Layer 3 of a small transformer language model trained on English Wikipedia (16 layers, counted from 0, width 128).
A neuron's activation on a vector x is GELU(gate . x + bias) times (in . x + bias), where the dot is the dot product.
The model reads these tokens: " |\n" "|" " " "3" " |" " D" "m" "it" "ri" " D" "m" "it" "ren" "k" "o"

The vector x that enters this layer's MLP at each token. A number n stands for n times 0.0053.
0 " |\n": -210 -113 -48 -160 -15 121 -69 60 -34 222 36 -84 0 -117 36 -17 116 4 238 -125 107 109 -27 188 -35 -37 23 -256 -113 -108 -46 -54 -138 -65 41 166 -301 50 -196 99 -163 45 -30 129 45 146 71 -68 -37 -32 -25 -31 53 151 209 104 -64 -71 100 68 -120 47 -48 -5 9 -58 128 1 -78 43 -90 183 -154 -124 -102 69 -10 -189 18 -98 -2 34 7 -156 -14 5 -139 -25 -259 307 36 -105 -161 38 53 -228 166 9 159 -60 156 32 16 -151 275 94 -199 -159 120 -63 -71 69 53 -19 148 -137 186 -84 158 -92 -282 -17 44 -271 189 -155 268 -49
1 "|": -219 -49 86 -148 -94 142 -129 121 -65 118 100 -31 -86 -82 -161 -50 -119 12 78 80 -19 -67 -112 8 -18 -88 205 75 -38 -68 239 141 -78 -122 -128 84 -127 240 -142 -6 -109 64 210 145 -141 129 230 -121 -18 -159 -36 -7 -51 -78 100 146 -23 -166 178 202 -96 111 19 -74 97 1 -37 138 10 138 -160 12 -83 83 22 93 47 -77 -136 -114 -35 124 -213 -171 42 135 -122 -165 -280 35 132 -217 -65 129 29 -139 173 73 -51 -183 146 53 81 -62 -80 112 -97 -121 88 100 -302 27 -9 -5 -119 72 -19 -148 4 -147 -161 7 131 -111 231 -233 317 -5
2 " ": -41 -8 -109 -142 -145 61 72 74 43 -221 155 175 185 -110 -95 10 -86 53 40 108 -108 85 73 -23 -130 94 186 31 37 -39 -48 94 46 95 -1 -3 -471 299 17 -90 149 198 -94 65 117 183 -46 -151 -34 176 -4 39 69 -21 32 159 -52 -129 235 -253 -161 60 33 -223 28 68 78 64 24 34 -185 44 -74 245 105 21 268 87 39 1 107 -228 -4 57 -134 102 -47 -74 5 -51 -24 -112 7 -127 -45 8 -85 58 89 -62 155 132 121 -66 124 75 254 77 44 8 -312 77 -43 -55 -53 58 187 -54 -164 198 -101 -44 151 239 75 -13 83 -143
3 "3": -147 39 155 -19 -161 -89 173 -54 -3 1 132 187 213 -94 -83 -33 -340 -79 39 239 -77 -129 -41 -40 -58 126 76 -185 -10 27 108 163 47 0 -103 -24 -162 -11 43 111 48 268 -148 -64 70 211 55 -223 94 204 -160 -35 -64 -110 -11 62 -123 -57 32 171 89 12 -29 9 0 -49 26 -113 13 167 -152 149 122 20 -37 66 224 -52 128 77 135 115 25 -8 -273 -13 -5 -174 -81 65 -55 236 25 -225 -190 -179 -76 -152 -190 -107 252 -45 36 -48 -109 -158 -19 75 -33 65 7 -158 222 -45 -31 67 21 133 -171 114 -45 -99 93 -94 -114 -145 15 -22
4 " |": -140 25 129 -110 -152 -131 -171 -24 -137 46 -73 53 -47 -169 -16 18 -237 -34 244 158 -35 -135 -19 135 -33 52 -22 -177 -8 -87 -24 166 -180 -144 -84 169 -184 -78 3 -38 93 198 -76 103 116 244 35 -144 63 129 -60 99 -49 -149 -61 348 6 153 25 39 -337 229 75 -198 -6 -59 97 -99 43 -16 -180 139 -184 32 -57 28 160 -17 -76 -73 185 25 -129 -135 -13 71 -88 -92 -49 39 30 56 -9 -136 11 -41 -66 46 14 -31 226 -110 80 -16 63 -166 -84 97 154 -154 -160 -91 -147 -19 113 -37 -93 -29 -43 45 -206 -120 205 -6 188 -94 173 -36
5 " D": 18 -50 199 -166 -25 198 -143 -12 -16 -2 87 358 152 -119 -55 94 34 -234 -63 -29 -63 26 -33 -76 114 118 241 46 21 54 24 251 -20 -82 -174 72 -158 106 49 -351 58 -172 -74 -62 -89 -73 -8 -89 -89 168 29 -78 7 -123 -76 41 110 -86 59 -89 -49 131 -34 -123 -78 189 38 -62 67 40 -124 -50 172 229 10 -109 13 -51 -117 134 88 51 -147 -177 -158 36 -23 9 -42 -73 -131 94 -58 -45 -3 100 14 115 195 68 172 206 -143 -19 -125 68 -95 259 -46 62 -17 16 56 107 16 39 178 -11 59 137 91 -209 140 -105 -47 -152 100 265
6 "m": 4 -179 -49 55 216 281 -186 -81 -173 1 -36 185 112 28 113 -57 49 35 -66 -22 93 170 -68 151 34 -90 69 28 48 -111 98 -50 117 67 173 102 17 -89 -227 -54 198 -91 -186 -44 162 68 58 -19 -114 89 148 64 89 97 97 130 15 -27 -181 -72 140 163 78 -193 -181 19 -111 155 167 128 -56 -87 81 162 255 42 145 77 -17 46 -32 26 140 -272 -67 259 84 150 131 100 -28 -10 -9 16 90 212 29 -102 89 -28 224 76 -64 -57 -276 189 -46 -52 68 89 188 118 106 -164 -18 157 -126 67 99 78 -259 0 76 361 -80 17 -70 240
7 "it": -110 -71 276 -7 144 58 -62 -234 -99 -62 139 -106 -89 129 62 -27 -100 54 -54 -50 27 24 -55 206 -11 24 -56 141 -133 -101 -20 -8 32 155 385 102 -202 75 -109 -68 248 -58 289 -198 52 183 -99 50 -138 -121 119 -18 140 222 -52 -50 141 -65 4 -10 70 163 -107 26 -183 118 126 -125 34 -187 -21 -177 41 47 164 183 -130 68 -16 -202 211 -56 263 47 -47 74 -309 -29 72 -244 75 -36 195 71 -12 79 -57 -119 -75 179 103 -82 99 -1 6 98 155 6 -141 -196 91 68 -154 -159 -86 -69 76 -197 125 219 -211 152 12 74 49 -25 34 30
8 "ri": -158 36 -72 -149 12 224 233 56 -144 -9 -70 -111 57 56 58 -43 96 2 23 -33 31 20 -114 25 -137 -89 -165 19 -56 104 96 75 32 -85 8 163 6 199 33 39 102 -113 93 -10 371 100 -303 90 71 -7 22 -226 129 -45 -46 206 193 21 -168 65 -3 73 135 -179 -205 -28 -61 -6 78 -9 -14 42 -20 68 156 112 -184 101 -49 -322 -11 -155 10 -133 -69 -92 -225 6 138 -116 -91 69 -100 -36 -83 118 -286 -110 -51 38 113 37 64 -36 -198 57 -374 -42 -95 -107 -164 -105 163 8 -4 18 173 -400 89 -210 -184 -56 147 185 -84 -61 -128 137
9 " D": -9 -55 253 -145 -29 265 -101 1 31 -23 88 330 124 -117 0 46 -7 -233 -107 -101 -85 86 11 -119 106 121 194 75 62 73 -2 213 -13 -102 -160 61 -161 124 46 -367 44 -148 -24 -85 -67 -80 -48 -80 -119 190 29 -77 26 -115 -85 -31 139 -82 28 -122 31 64 -9 -53 -83 230 47 -85 77 45 -91 -53 184 185 10 -89 1 -44 -146 74 56 39 -139 -133 -105 8 -123 -49 -36 -74 -125 85 -61 -83 61 116 14 105 175 83 135 172 -128 4 -89 91 -124 279 -66 39 95 33 104 149 -21 -1 157 -7 95 101 78 -181 197 -118 -153 -119 43 262
10 "m": 18 -191 -24 56 227 305 -194 -88 -142 -27 -29 189 93 32 136 -80 31 60 -45 -48 73 186 -66 151 13 -119 56 31 40 -87 71 -78 112 59 175 90 21 -69 -245 -42 192 -73 -175 -35 161 92 32 3 -125 83 129 82 83 127 126 103 30 -31 -189 -46 172 154 81 -183 -187 33 -107 152 204 146 -46 -83 75 122 268 68 102 54 -30 24 -57 4 173 -278 -15 247 40 86 123 106 -36 -33 4 0 98 206 9 -103 67 -17 214 54 -68 -30 -249 177 -65 -70 47 79 208 146 130 -129 -38 125 -140 75 102 55 -289 36 102 363 -126 28 -73 195
11 "it": -93 -98 290 -10 146 68 -59 -228 -74 -73 152 -115 -66 140 69 -49 -114 53 -42 -47 3 44 -51 205 -24 29 -47 147 -136 -89 -26 -17 29 137 370 83 -205 84 -106 -61 240 -58 293 -188 66 174 -123 54 -145 -107 104 -21 146 219 -33 -56 138 -75 -13 -1 78 143 -97 34 -207 122 117 -122 42 -196 -11 -181 45 26 170 190 -146 59 -26 -221 205 -67 259 53 -29 78 -344 -40 81 -252 57 -29 196 57 -9 81 -67 -117 -62 170 83 -78 81 -5 26 82 152 2 -136 -186 99 69 -147 -153 -88 -86 75 -184 121 206 -226 158 30 93 36 -33 36 6
12 "ren": -166 107 2 -192 262 206 152 -60 7 129 -76 -123 176 43 66 -67 70 -72 64 -59 0 314 -69 80 -209 67 -141 82 -72 -95 -59 52 -43 63 -35 -93 -128 16 -73 66 117 -120 58 -60 212 -12 -24 -23 159 -44 67 -75 -198 26 15 267 201 -66 -48 22 78 44 67 -49 -119 -101 -55 -49 -218 76 54 -161 167 95 113 144 -156 -252 -39 -101 99 -9 133 2 -251 -258 -421 -135 178 -11 136 27 297 -83 -155 4 -44 -132 -99 -142 -78 -117 -147 -52 9 -80 -330 -42 82 28 127 10 121 -81 -116 -31 -104 -103 -15 -41 -73 -74 108 232 75 238 -107 -54
13 "k": -183 37 135 231 -8 113 16 -201 -154 -92 -119 -64 40 37 80 -106 -141 -120 34 -120 -68 100 -115 108 -274 -37 134 50 -75 -26 69 95 203 -29 -5 247 -147 -23 -72 107 218 151 -123 -128 63 120 -74 69 82 114 114 -70 -141 197 41 -95 98 -259 -162 110 135 43 148 -98 -146 74 153 -138 147 -57 -160 -60 171 20 259 58 180 -43 -35 58 103 13 -67 -103 69 -110 5 -90 134 -30 -10 -63 60 5 -144 25 -198 10 282 -27 -20 -167 -76 -45 -202 207 69 132 -67 -6 276 -66 262 60 -79 -44 198 65 162 -224 -105 -48 116 187 38 -37 -150 -108
14 "o": -174 -21 247 284 9 108 9 88 -90 -31 -90 -88 157 27 -80 -43 -15 -196 -8 -144 -172 79 -30 125 -179 34 4 55 -85 -13 20 206 16 30 130 51 -160 76 -231 -145 27 -65 139 -76 147 174 -282 -70 5 209 169 26 -64 177 -32 -168 175 -25 -194 141 -38 179 156 -130 -104 13 -6 -168 -12 -189 25 -129 133 52 242 216 81 20 114 -134 140 47 5 181 143 -263 -244 -164 -79 48 -151 192 43 -226 -142 40 -11 -144 32 159 91 -163 -38 46 -15 160 -70 183 -60 17 -54 -216 25 1 102 68 80 6 181 -164 34 -20 122 126 -71 -54 31 49

Each question shows the input weights of one neuron of the MLP. A number n stands for n times 0.00073.

n102 gate (bias -0.026): -25 132 104 -98 -26 8 65 -158 -180 -25 19 -127 -110 -11 -58 -142 39 103 50 11 -28 -14 73 -40 77 110 -115 52 -59 -114 -6 -168 -6 9 58 -163 191 -40 -79 115 130 -14 -42 -17 63 72 11 53 -39 11 -96 103 16 20 -22 82 51 -6 -169 -153 -3 87 22 101 17 40 -3 52 -136 -97 -144 37 -59 -80 96 -51 144 17 -173 -51 103 238 167 -53 70 174 101 34 -83 52 51 75 -42 6 28 -72 -6 70 -56 -145 19 147 64 56 -8 -153 45 33 -20 -84 204 -66 -73 -211 -20 -28 68 -83 -14 -135 28 -250 177 0 -46 -94 104 39
n102 in (bias 0.039): -35 69 27 32 33 -16 -146 128 -114 -140 74 21 -152 -60 29 16 -49 104 107 -29 -207 10 116 -104 52 -46 -265 -11 -33 -52 -33 -46 -74 -143 27 -68 -100 -99 -81 21 40 -137 -116 78 -100 -51 19 -99 73 60 52 35 21 47 -140 104 -91 16 47 91 19 68 13 -32 -30 -11 -96 -64 -42 33 -99 11 -203 36 109 -27 -63 93 -19 90 48 -72 -35 102 33 -31 -6 -117 64 -17 -16 145 14 -126 70 -29 -142 40 -150 -123 -133 -131 -30 169 70 -50 -95 -3 -75 11 38 5 -81 -139 208 -177 0 -36 -89 -215 -38 -136 54 80 198 -22 -5 14
On which token does it fire most, and how strongly? 4 " |", at about 0.71

n135 gate (bias 0.046): -36 -23 -128 147 106 115 -142 -87 105 -65 -13 187 0 -174 113 -136 -95 6 75 -113 7 -70 220 50 113 -164 -108 26 -79 83 43 183 -13 270 42 -184 -69 30 76 -77 3 -81 121 16 -127 13 139 217 -121 144 -10 -150 0 -3 173 -70 -69 -39 -17 -13 -177 69 -36 7 -180 -172 -62 127 -183 84 -13 27 46 3 171 -47 13 -66 -65 -195 -87 32 -36 -33 178 29 -81 -10 55 -174 119 222 73 225 -160 100 110 -36 -40 153 242 145 -7 188 -108 -37 -20 29 -13 43 -36 -108 52 13 50 -78 155 -63 124 -23 79 -66 29 151 -40 -109 -144 144
n135 in (bias 0.033): 4 -105 156 -14 270 -328 103 -88 4 209 111 -93 4 110 -144 28 18 81 -25 42 -232 -21 71 -216 32 -224 124 -94 111 -152 4 135 43 98 7 -68 -177 -40 150 -31 11 59 -78 -191 -14 -24 -61 -102 -78 96 -207 -71 191 -14 246 -76 -44 46 -47 123 -105 -86 -281 -85 -51 -97 -126 4 143 15 56 -65 -128 257 43 14 32 -29 53 -57 141 179 -100 -18 160 -151 -76 54 0 131 27 -117 172 43 -156 35 242 56 182 97 -48 164 -134 -60 -57 128 -64 98 -141 -71 -212 24 234 70 -29 123 32 51 28 -94 -200 -82 32 -189 -51 -47 32 7
Its three highest activations, in order, are on tokens 5 " D", 9 " D", 14 "o"

n33 gate (bias -0.015): -10 -65 46 -83 0 -40 288 196 -142 -122 -149 77 80 -76 137 167 63 33 138 114 -206 -16 189 -13 71 132 -10 -52 136 236 90 23 -20 7 -3 132 -17 -97 -156 158 -26 -85 -119 82 -90 81 73 -3 -187 -23 -133 118 94 94 133 -251 -22 116 237 -151 -84 -93 -29 -95 -13 10 -49 61 17 -17 -42 -91 40 -61 -87 0 -86 -10 82 -150 -236 -36 10 82 189 19 61 23 98 -61 0 -125 127 321 109 33 -33 -167 -210 10 70 -43 46 46 197 -123 7 49 69 83 89 39 -13 -69 94 -173 110 -17 -40 -52 100 46 281 -27 34 97 69 46
n33 in (bias -0.076): -19 19 0 6 -55 144 43 -173 -137 -25 -84 9 195 147 -50 136 57 -6 -104 3 -45 65 -153 84 -227 195 76 -6 164 -104 22 95 -90 -81 -300 -67 61 26 170 -87 104 -72 13 -51 -37 94 -16 -79 95 -236 16 114 66 42 -90 -13 43 121 -101 -92 117 -77 236 -149 136 -90 117 104 -171 107 -53 104 -163 -71 6 178 45 -136 -41 -125 85 -101 128 155 -6 15 -144 109 16 -23 -37 -25 -6 -151 6 -85 110 202 -48 42 -40 83 -105 -98 -86 66 169 -50 32 -86 -102 -180 3 -101 249 19 -19 -68 -76 160 38 -26 -111 -176 97 -16 -51 48
Which token does this neuron like most? 10 "m"

n176 gate (bias -0.054): -35 8 123 73 164 -170 -186 -125 116 -276 49 63 -93 -143 160 72 23 -76 -73 -151 0 -191 -46 20 63 -162 -15 91 -101 16 -23 100 -66 176 -23 285 81 -101 -43 26 69 219 -35 19 -157 -159 116 133 73 -73 -27 -214 223 -78 166 -183 -22 312 28 -4 165 -236 175 46 35 -35 -80 307 88 252 76 -90 69 157 -50 -47 -8 -59 -249 -225 137 -11 174 165 81 145 59 124 4 35 -63 -157 50 159 73 -19 114 -50 -174 -277 -307 -124 -42 -46 65 -48 -174 -11 126 -143 54 150 -8 134 -211 65 -66 -192 -31 57 -66 -42 69 98 -94 -86 -92 -104
n176 in (bias -0.004): -88 -182 -42 -247 183 62 45 -4 -54 -127 72 34 66 -201 80 84 31 65 0 -83 -23 146 -201 -129 -16 -127 189 121 116 -161 178 -173 -105 4 191 15 -4 -121 15 -181 187 -215 -262 176 11 102 89 15 -4 -69 -190 -73 -42 -63 196 -211 -133 -131 -20 -31 -75 -124 293 -207 200 51 194 16 -24 -67 99 51 46 63 -16 0 -78 66 -192 78 -34 305 -74 -12 58 -71 -87 128 141 114 -70 -134 260 109 0 394 -126 -149 -112 -137 -70 -89 -58 -115 -31 -222 -166 23 -27 -270 23 -120 -58 -172 23 -15 -85 43 -50 34 -12 4 -31 -39 266 183 -46 39
On which token does it fire most, and how strongly? 10 "m", at about 0.35

n72 gate (bias -0.047): -158 -76 37 70 -22 22 -75 11 -7 -92 -112 93 -78 155 106 189 11 178 -70 -192 100 143 81 -131 67 -291 -155 72 52 -60 92 -92 90 113 -295 184 48 49 192 -122 51 8 137 37 39 -47 -126 36 -4 52 96 165 36 244 187 -190 -230 122 120 69 -162 126 -138 88 49 -75 -139 -94 -72 60 171 -206 55 -86 -141 -146 -59 -112 179 15 -36 44 111 -15 -270 178 19 89 73 264 -35 77 -89 41 4 246 -95 -88 -107 -257 46 -93 -44 15 -84 87 -118 -127 26 -100 -59 -140 173 110 -7 -208 156 4 -162 65 55 100 -236 177 -45 82 -37 -26
n72 in (bias -0.035): 30 -78 46 -110 17 57 67 144 86 109 -33 -32 13 -93 23 -20 123 -279 -86 206 -84 -16 66 199 -111 183 106 29 -27 34 -53 -33 -91 156 13 -146 -13 -7 -193 19 62 117 -130 -26 48 -173 248 -66 139 90 130 -112 -231 -44 -23 -24 -93 47 -129 -191 -105 23 75 -10 -85 -44 108 -71 41 -54 -219 -189 -10 -125 197 88 -127 -84 -178 191 -23 79 3 -93 113 -22 -61 134 63 -153 111 -179 94 148 -83 -167 10 56 -117 87 -26 120 30 -26 165 134 0 144 50 87 17 155 -226 -13 -239 85 -67 -44 50 134 130 123 -80 -115 -54 71 -27 -80
Which token does this neuron like most? 3 "3"

n162 gate (bias -0.002): 87 41 -66 -15 -82 6 96 53 21 -108 0 15 -147 111 -59 0 -108 -196 -179 -56 12 61 -63 -246 -18 144 -183 80 51 -15 -90 60 -170 -31 80 54 78 24 -166 38 -86 34 99 84 -198 -3 -70 -154 66 6 30 -30 -238 -18 -12 3 12 -90 -236 -164 101 81 -30 -24 -107 -97 -95 18 -105 -101 3 -24 201 -180 51 -46 60 -176 72 21 92 -56 -154 -173 -72 -78 28 91 42 -129 17 -42 -79 -73 138 83 45 95 118 -46 110 3 182 -9 -179 -182 39 -24 -12 66 -84 -67 18 164 -49 149 3 -116 138 165 133 24 -57 28 -107 -76 96 -18
n162 in (bias -0.008): -57 78 108 37 107 -40 -116 -85 -31 -88 50 14 0 -63 -11 164 180 85 -94 62 172 -89 -9 116 133 9 80 34 14 157 149 -91 38 157 -116 11 34 -6 26 84 82 -62 63 9 -138 -36 11 116 96 146 -43 0 92 99 -125 -87 -58 106 87 0 -178 -52 -6 88 -122 12 138 64 274 0 28 -145 154 -70 3 72 -20 -43 -3 35 -54 -25 -69 -3 117 177 -56 6 42 6 8 -23 -80 66 117 123 34 113 -55 165 60 29 -60 138 119 170 89 73 224 -137 116 -67 68 113 -104 -138 -147 52 -9 -28 115 -172 131 29 87 -20 -74 -114
On which token does it fire most, and how strongly? 9 " D", at about 0.24

n182 gate (bias 0.001): 51 0 -108 73 29 157 62 -135 61 -44 -9 -126 -16 22 154 44 6 -54 95 56 112 -201 102 113 -117 29 -121 272 -61 71 42 48 158 107 -47 -26 61 -116 42 205 -135 -46 89 76 -105 -107 -71 44 -105 -64 64 -291 28 13 16 -226 -55 73 -179 171 137 105 -91 10 23 6 -132 -29 165 -13 -63 -6 -112 -136 -122 168 112 103 117 -6 41 -47 -19 -13 83 89 -16 167 0 85 52 41 -42 -58 -146 31 50 190 103 -87 40 -10 -171 148 -29 108 42 167 66 169 83 -78 3 -54 61 -50 74 211 -127 226 22 96 99 33 -201 -152 169 70
n182 in (bias 0.025): 16 49 -3 -129 120 -46 96 268 3 -16 -49 -57 129 205 -10 -144 -142 62 92 204 47 -42 -188 -30 -30 -198 -125 0 3 148 80 79 -3 256 -75 63 -79 -30 -126 48 -82 205 17 135 -227 -29 -113 20 161 23 -209 16 139 -91 -55 90 79 -50 30 -82 -95 -33 -268 112 94 -64 -62 -230 -96 -30 -140 -108 -40 -71 -206 141 106 184 -105 -37 92 26 -23 30 90 125 7 23 92 -145 -111 53 -47 -80 152 78 -157 -95 -40 87 79 -96 -151 -69 -158 48 -86 -62 -46 113 118 -103 -112 33 -124 -20 -50 141 135 32 60 -63 -96 17 248 30 125 96
On which token does it fire most, and how strongly? 0 " |\n", at about 0.061

n143 gate (bias -0.088): -111 3 -49 -185 -18 10 3 -151 0 -10 -68 0 -94 112 -128 -124 279 -210 145 -99 21 47 -206 -21 436 -167 -66 284 60 -255 -52 14 102 185 -141 -66 216 124 3 -173 -34 47 -150 170 91 -72 126 10 31 3 235 69 -51 57 65 -124 -164 -31 -25 38 -39 -84 -79 31 32 173 -90 -46 227 4 82 -50 -73 114 -130 -18 25 226 114 95 -190 -89 -77 3 21 -20 157 -148 31 -89 -134 3 -182 -151 -132 -65 65 21 116 28 90 -70 -24 166 -3 -68 38 -144 -59 178 10 -105 -17 52 -170 -31 -165 14 -45 -69 59 -66 59 7 81 -78 108 -17
n143 in (bias 0.024): -144 38 78 164 -103 118 42 135 -223 47 31 -26 -204 -259 46 128 -70 89 -101 81 67 106 110 20 48 39 188 -238 260 175 -110 -199 -55 -76 77 176 -102 -36 -31 141 15 -24 278 -101 87 65 134 0 -62 -78 134 16 73 112 -206 103 -124 117 44 -16 -180 -90 112 -125 111 71 -112 68 -101 192 92 111 266 151 -169 -115 -358 246 -58 118 290 -50 91 -210 -4 -11 -60 -63 93 36 195 58 91 201 -31 77 -363 19 -79 -222 -19 -98 -78 -85 128 125 8 193 -120 -208 -31 137 -39 -31 159 101 20 88 -121 -88 -130 -47 -102 64 12 143 -12 129
Which token does this neuron like most? 14 "o"

n260 gate (bias 0.007): -38 -28 -25 -92 -241 -51 37 -22 124 -28 -6 43 114 86 122 -34 51 -97 50 187 -51 -203 63 42 -93 -98 13 -50 144 -116 146 -130 -138 42 -179 222 98 48 -99 -56 -28 -154 0 13 233 -47 -54 66 76 222 -223 9 -106 -3 -22 19 88 3 -6 -47 149 48 81 227 94 -180 -85 -39 46 152 94 -171 105 16 156 -103 0 -148 25 -202 -78 -13 -118 66 -51 -120 91 -38 3 -175 55 60 -73 -141 114 6 -107 104 45 61 27 -3 -287 -148 -60 -118 -67 -63 -50 -35 41 49 -139 -22 -80 69 -131 -136 -63 137 0 134 -146 -146 90 58 -66 51
n260 in (bias -0.012): 78 -45 19 246 -49 3 85 -45 -71 0 -22 72 55 -101 -64 -61 13 167 -97 22 59 72 -110 -53 -92 -23 -58 -99 75 208 75 -139 -145 40 231 175 -113 16 -101 333 334 77 101 -97 -126 -10 92 -51 29 -23 310 -39 83 26 16 -128 137 -65 -3 32 -30 111 170 -68 -36 3 -74 76 -141 199 61 -96 -120 -73 23 40 -72 -118 -64 -111 151 -51 59 -178 3 -173 -27 -65 -158 53 143 10 36 138 146 -96 -48 109 -131 -122 12 39 -116 148 -74 -114 -104 45 61 -146 19 130 13 142 -13 26 101 56 -136 124 59 55 -100 60 -99 -148 -23 -36
On which two tokens does it fire most, strongest first? 12 "ren", 8 "ri"

n277 gate (bias -0.092): 99 202 198 -34 54 157 52 -117 80 -46 149 -221 38 -111 -53 -98 263 11 57 206 -180 141 126 70 260 31 34 288 46 -163 -11 -152 -89 31 11 -31 160 -15 50 190 -45 -59 -8 11 -74 270 88 -23 133 46 -150 26 -7 249 -7 -185 205 -130 -90 38 -51 -8 -139 -8 217 0 -98 121 150 19 11 50 -15 -23 -15 -167 -238 267 -68 4 166 49 0 -95 -191 -136 39 -38 147 -113 150 -27 -73 -85 -84 -142 151 212 23 -58 -22 -81 91 212 144 -31 134 72 -23 -122 129 -93 15 34 -19 -11 123 -82 293 -255 -96 119 -72 -319 -186 -12 -8 134
n277 in (bias -0.021): -258 -10 231 165 -43 -102 61 83 -7 42 17 -10 105 -112 21 7 -249 24 73 -41 11 119 -105 71 146 74 189 72 -42 153 211 -7 -178 236 28 88 46 -85 -63 -89 204 -127 123 84 -44 -93 -99 -24 3 21 -42 3 244 -93 89 -195 -118 -28 -147 -87 61 -70 55 -21 -207 -128 -149 39 119 300 52 189 25 -125 -14 -82 -109 270 199 53 35 -80 -39 136 67 -27 169 159 24 111 71 -268 74 145 14 -21 -42 69 -215 153 -98 -14 84 -135 0 155 77 -3 -139 -119 98 0 -91 63 -82 -38 -39 -61 -21 107 120 -242 -126 107 128 96 77 -14
Which token does this neuron like most? 7 "it"

n15 gate (bias -0.038): -54 16 85 -25 -6 -83 0 113 139 -76 -31 122 -200 -92 44 -213 140 94 -57 31 -48 -111 -73 131 -71 92 -234 -34 -16 87 102 -66 247 139 19 29 -6 -71 -16 68 -41 -137 54 -138 -162 -97 211 -13 69 193 -92 -154 6 -26 -3 -13 -3 -51 55 -144 -162 -108 25 243 139 0 -207 -13 98 204 -37 122 86 71 73 -29 -191 -35 -252 22 13 -147 -22 32 -76 -3 -13 -51 41 78 -146 72 -57 0 -13 -3 -47 -138 -29 -83 58 -80 22 276 -164 -179 -41 -16 -236 -38 66 83 -126 -126 0 107 93 -110 9 28 13 48 -95 -39 -109 67 155 -3
n15 in (bias -0.029): 14 -184 -263 69 81 -21 -47 151 149 55 -31 -13 104 170 -69 3 -160 72 -269 -48 279 195 -80 84 -56 -132 -38 -177 70 -127 -94 118 -109 -198 3 -21 118 53 104 -74 -86 25 -201 -34 -27 68 -126 113 -114 -194 98 45 -10 -117 81 -130 233 -45 142 165 89 97 -89 -107 -42 270 82 85 -179 -64 -150 -39 -94 134 -84 -99 28 53 121 -35 -93 161 276 -7 129 -84 14 -42 -27 -25 -63 35 129 11 -14 -75 -38 113 -45 137 -27 -150 200 -55 -97 118 42 151 86 -205 69 20 87 45 -91 -106 56 -191 146 27 101 17 121 -117 -60 -186 -17 104
On which two tokens does it fire most, strongest first? 4 " |", 2 " "

n145 gate (bias -0.109): -112 -48 32 109 21 7 24 28 -123 10 145 44 53 250 271 101 18 10 84 -31 -4 17 -25 18 46 -39 105 -76 -124 -179 -272 105 150 57 -216 -127 116 21 226 237 -10 84 -215 -24 65 166 -60 -31 7 -292 -99 80 134 75 41 242 -118 -183 194 -98 47 -71 -118 -98 -111 32 66 -22 -44 183 208 -61 81 -79 -145 -68 -7 11 -49 110 -150 -35 4 119 -42 -221 -112 -106 -73 25 -57 -3 14 288 123 -83 108 -45 -156 82 57 -32 -59 35 80 -14 -56 -21 80 25 228 161 -102 118 36 -7 -291 -11 158 86 123 141 60 11 82 14 193 -84
n145 in (bias 0.142): -107 89 -62 -62 18 45 -144 3 -66 -14 -133 77 56 101 -55 -89 -59 -65 69 -143 -77 111 35 -70 187 -14 -28 -34 -56 53 -63 -28 14 325 -69 14 -118 11 70 248 -24 43 -3 21 98 -102 -259 134 66 118 -38 45 262 85 81 74 84 -226 234 -48 106 -185 -158 -107 -46 4 137 -89 65 -14 144 0 -261 -25 -325 32 -21 253 183 -144 -110 141 -70 48 0 -54 7 154 62 85 -53 -162 -77 -4 -121 -17 3 -76 -73 -70 -27 59 -273 89 183 43 -38 3 207 181 -45 193 87 3 123 58 -46 -170 149 -68 35 -21 146 -67 219 -98 7 7
On which token does it fire most, and how strongly? 0 " |\n", at about 0.58

n139 gate (bias -0.057): 208 53 -61 68 73 -47 -14 110 -220 -14 -78 146 25 -159 121 93 36 -231 257 110 -163 31 184 -22 -95 97 -133 21 152 157 224 61 -182 88 -221 43 36 66 18 67 -189 74 61 -32 -3 -81 141 -117 118 -115 185 -139 -49 92 -211 -281 52 -108 -110 182 -136 -101 89 25 -4 47 -125 -129 15 -228 234 -95 -76 44 -14 154 -69 80 11 -58 53 -142 22 158 173 115 118 -40 -75 103 -62 -21 163 65 -129 71 -85 -111 -130 -4 -93 47 -50 78 68 -52 105 -149 32 133 -65 4 -226 -7 -37 146 76 81 -32 170 51 -144 209 15 -161 138 180 -231
n139 in (bias -0.003): -132 -166 -4 206 172 70 -21 138 347 59 51 -132 -44 -126 -22 -36 -4 -178 -216 109 130 57 11 0 -109 -18 -107 62 33 30 -281 26 202 0 128 107 -77 101 137 -72 138 61 41 253 246 40 52 142 -84 77 19 26 32 19 -18 -67 74 -177 -8 -270 41 4 124 132 -116 -171 -73 49 49 214 -22 49 85 -60 -82 142 -219 -7 29 164 62 -84 -337 106 -41 29 -268 115 66 87 92 191 -48 -22 59 -98 -66 22 -156 52 -35 115 59 332 59 201 -22 29 55 -48 62 -176 70 33 161 -40 123 -195 59 -18 -81 63 -63 -196 49 19 -63 236
Which token does this neuron like most? 14 "o"

n76 gate (bias -0.139): 77 163 -88 64 -72 99 3 -262 -191 95 97 137 -128 96 -269 -28 14 -3 -221 73 214 -31 35 186 86 166 -42 -236 -171 -43 35 -264 90 18 -28 4 57 -25 0 -217 -108 91 99 -32 134 177 125 31 109 -42 -68 116 -24 -94 73 -165 -109 -103 -18 203 -29 160 -52 -32 202 -150 94 -87 -128 159 -77 47 -35 97 -57 -83 -7 54 -193 68 84 150 92 197 110 72 272 -132 53 36 -30 -32 -242 29 -226 10 73 130 60 -143 65 18 -84 105 42 160 11 206 -53 64 -49 -52 25 77 22 122 46 112 -46 202 -85 43 -42 -213 133 107 21 67
n76 in (bias 0.053): -99 -90 -141 -46 -35 81 -96 -121 -38 164 -37 177 92 -38 -276 242 -184 -8 -114 105 -104 178 176 205 -78 69 8 79 -65 -19 -4 31 124 109 -61 218 107 -132 154 -82 -125 -174 192 -30 115 23 -50 -19 141 57 -12 224 49 -246 -318 78 7 31 -39 -53 246 -81 8 -152 113 66 -212 35 -150 -47 -117 109 -172 144 -127 58 208 -147 -19 -23 79 38 0 -175 -54 -133 -16 -216 83 16 -22 -91 -96 -112 -50 79 -102 80 50 -178 272 335 -65 -34 -34 -193 50 -72 -4 -19 126 75 340 -178 -151 -216 -116 -101 214 -4 0 54 103 59 54 -39 -50 -15
Which token does this neuron like most? 3 "3"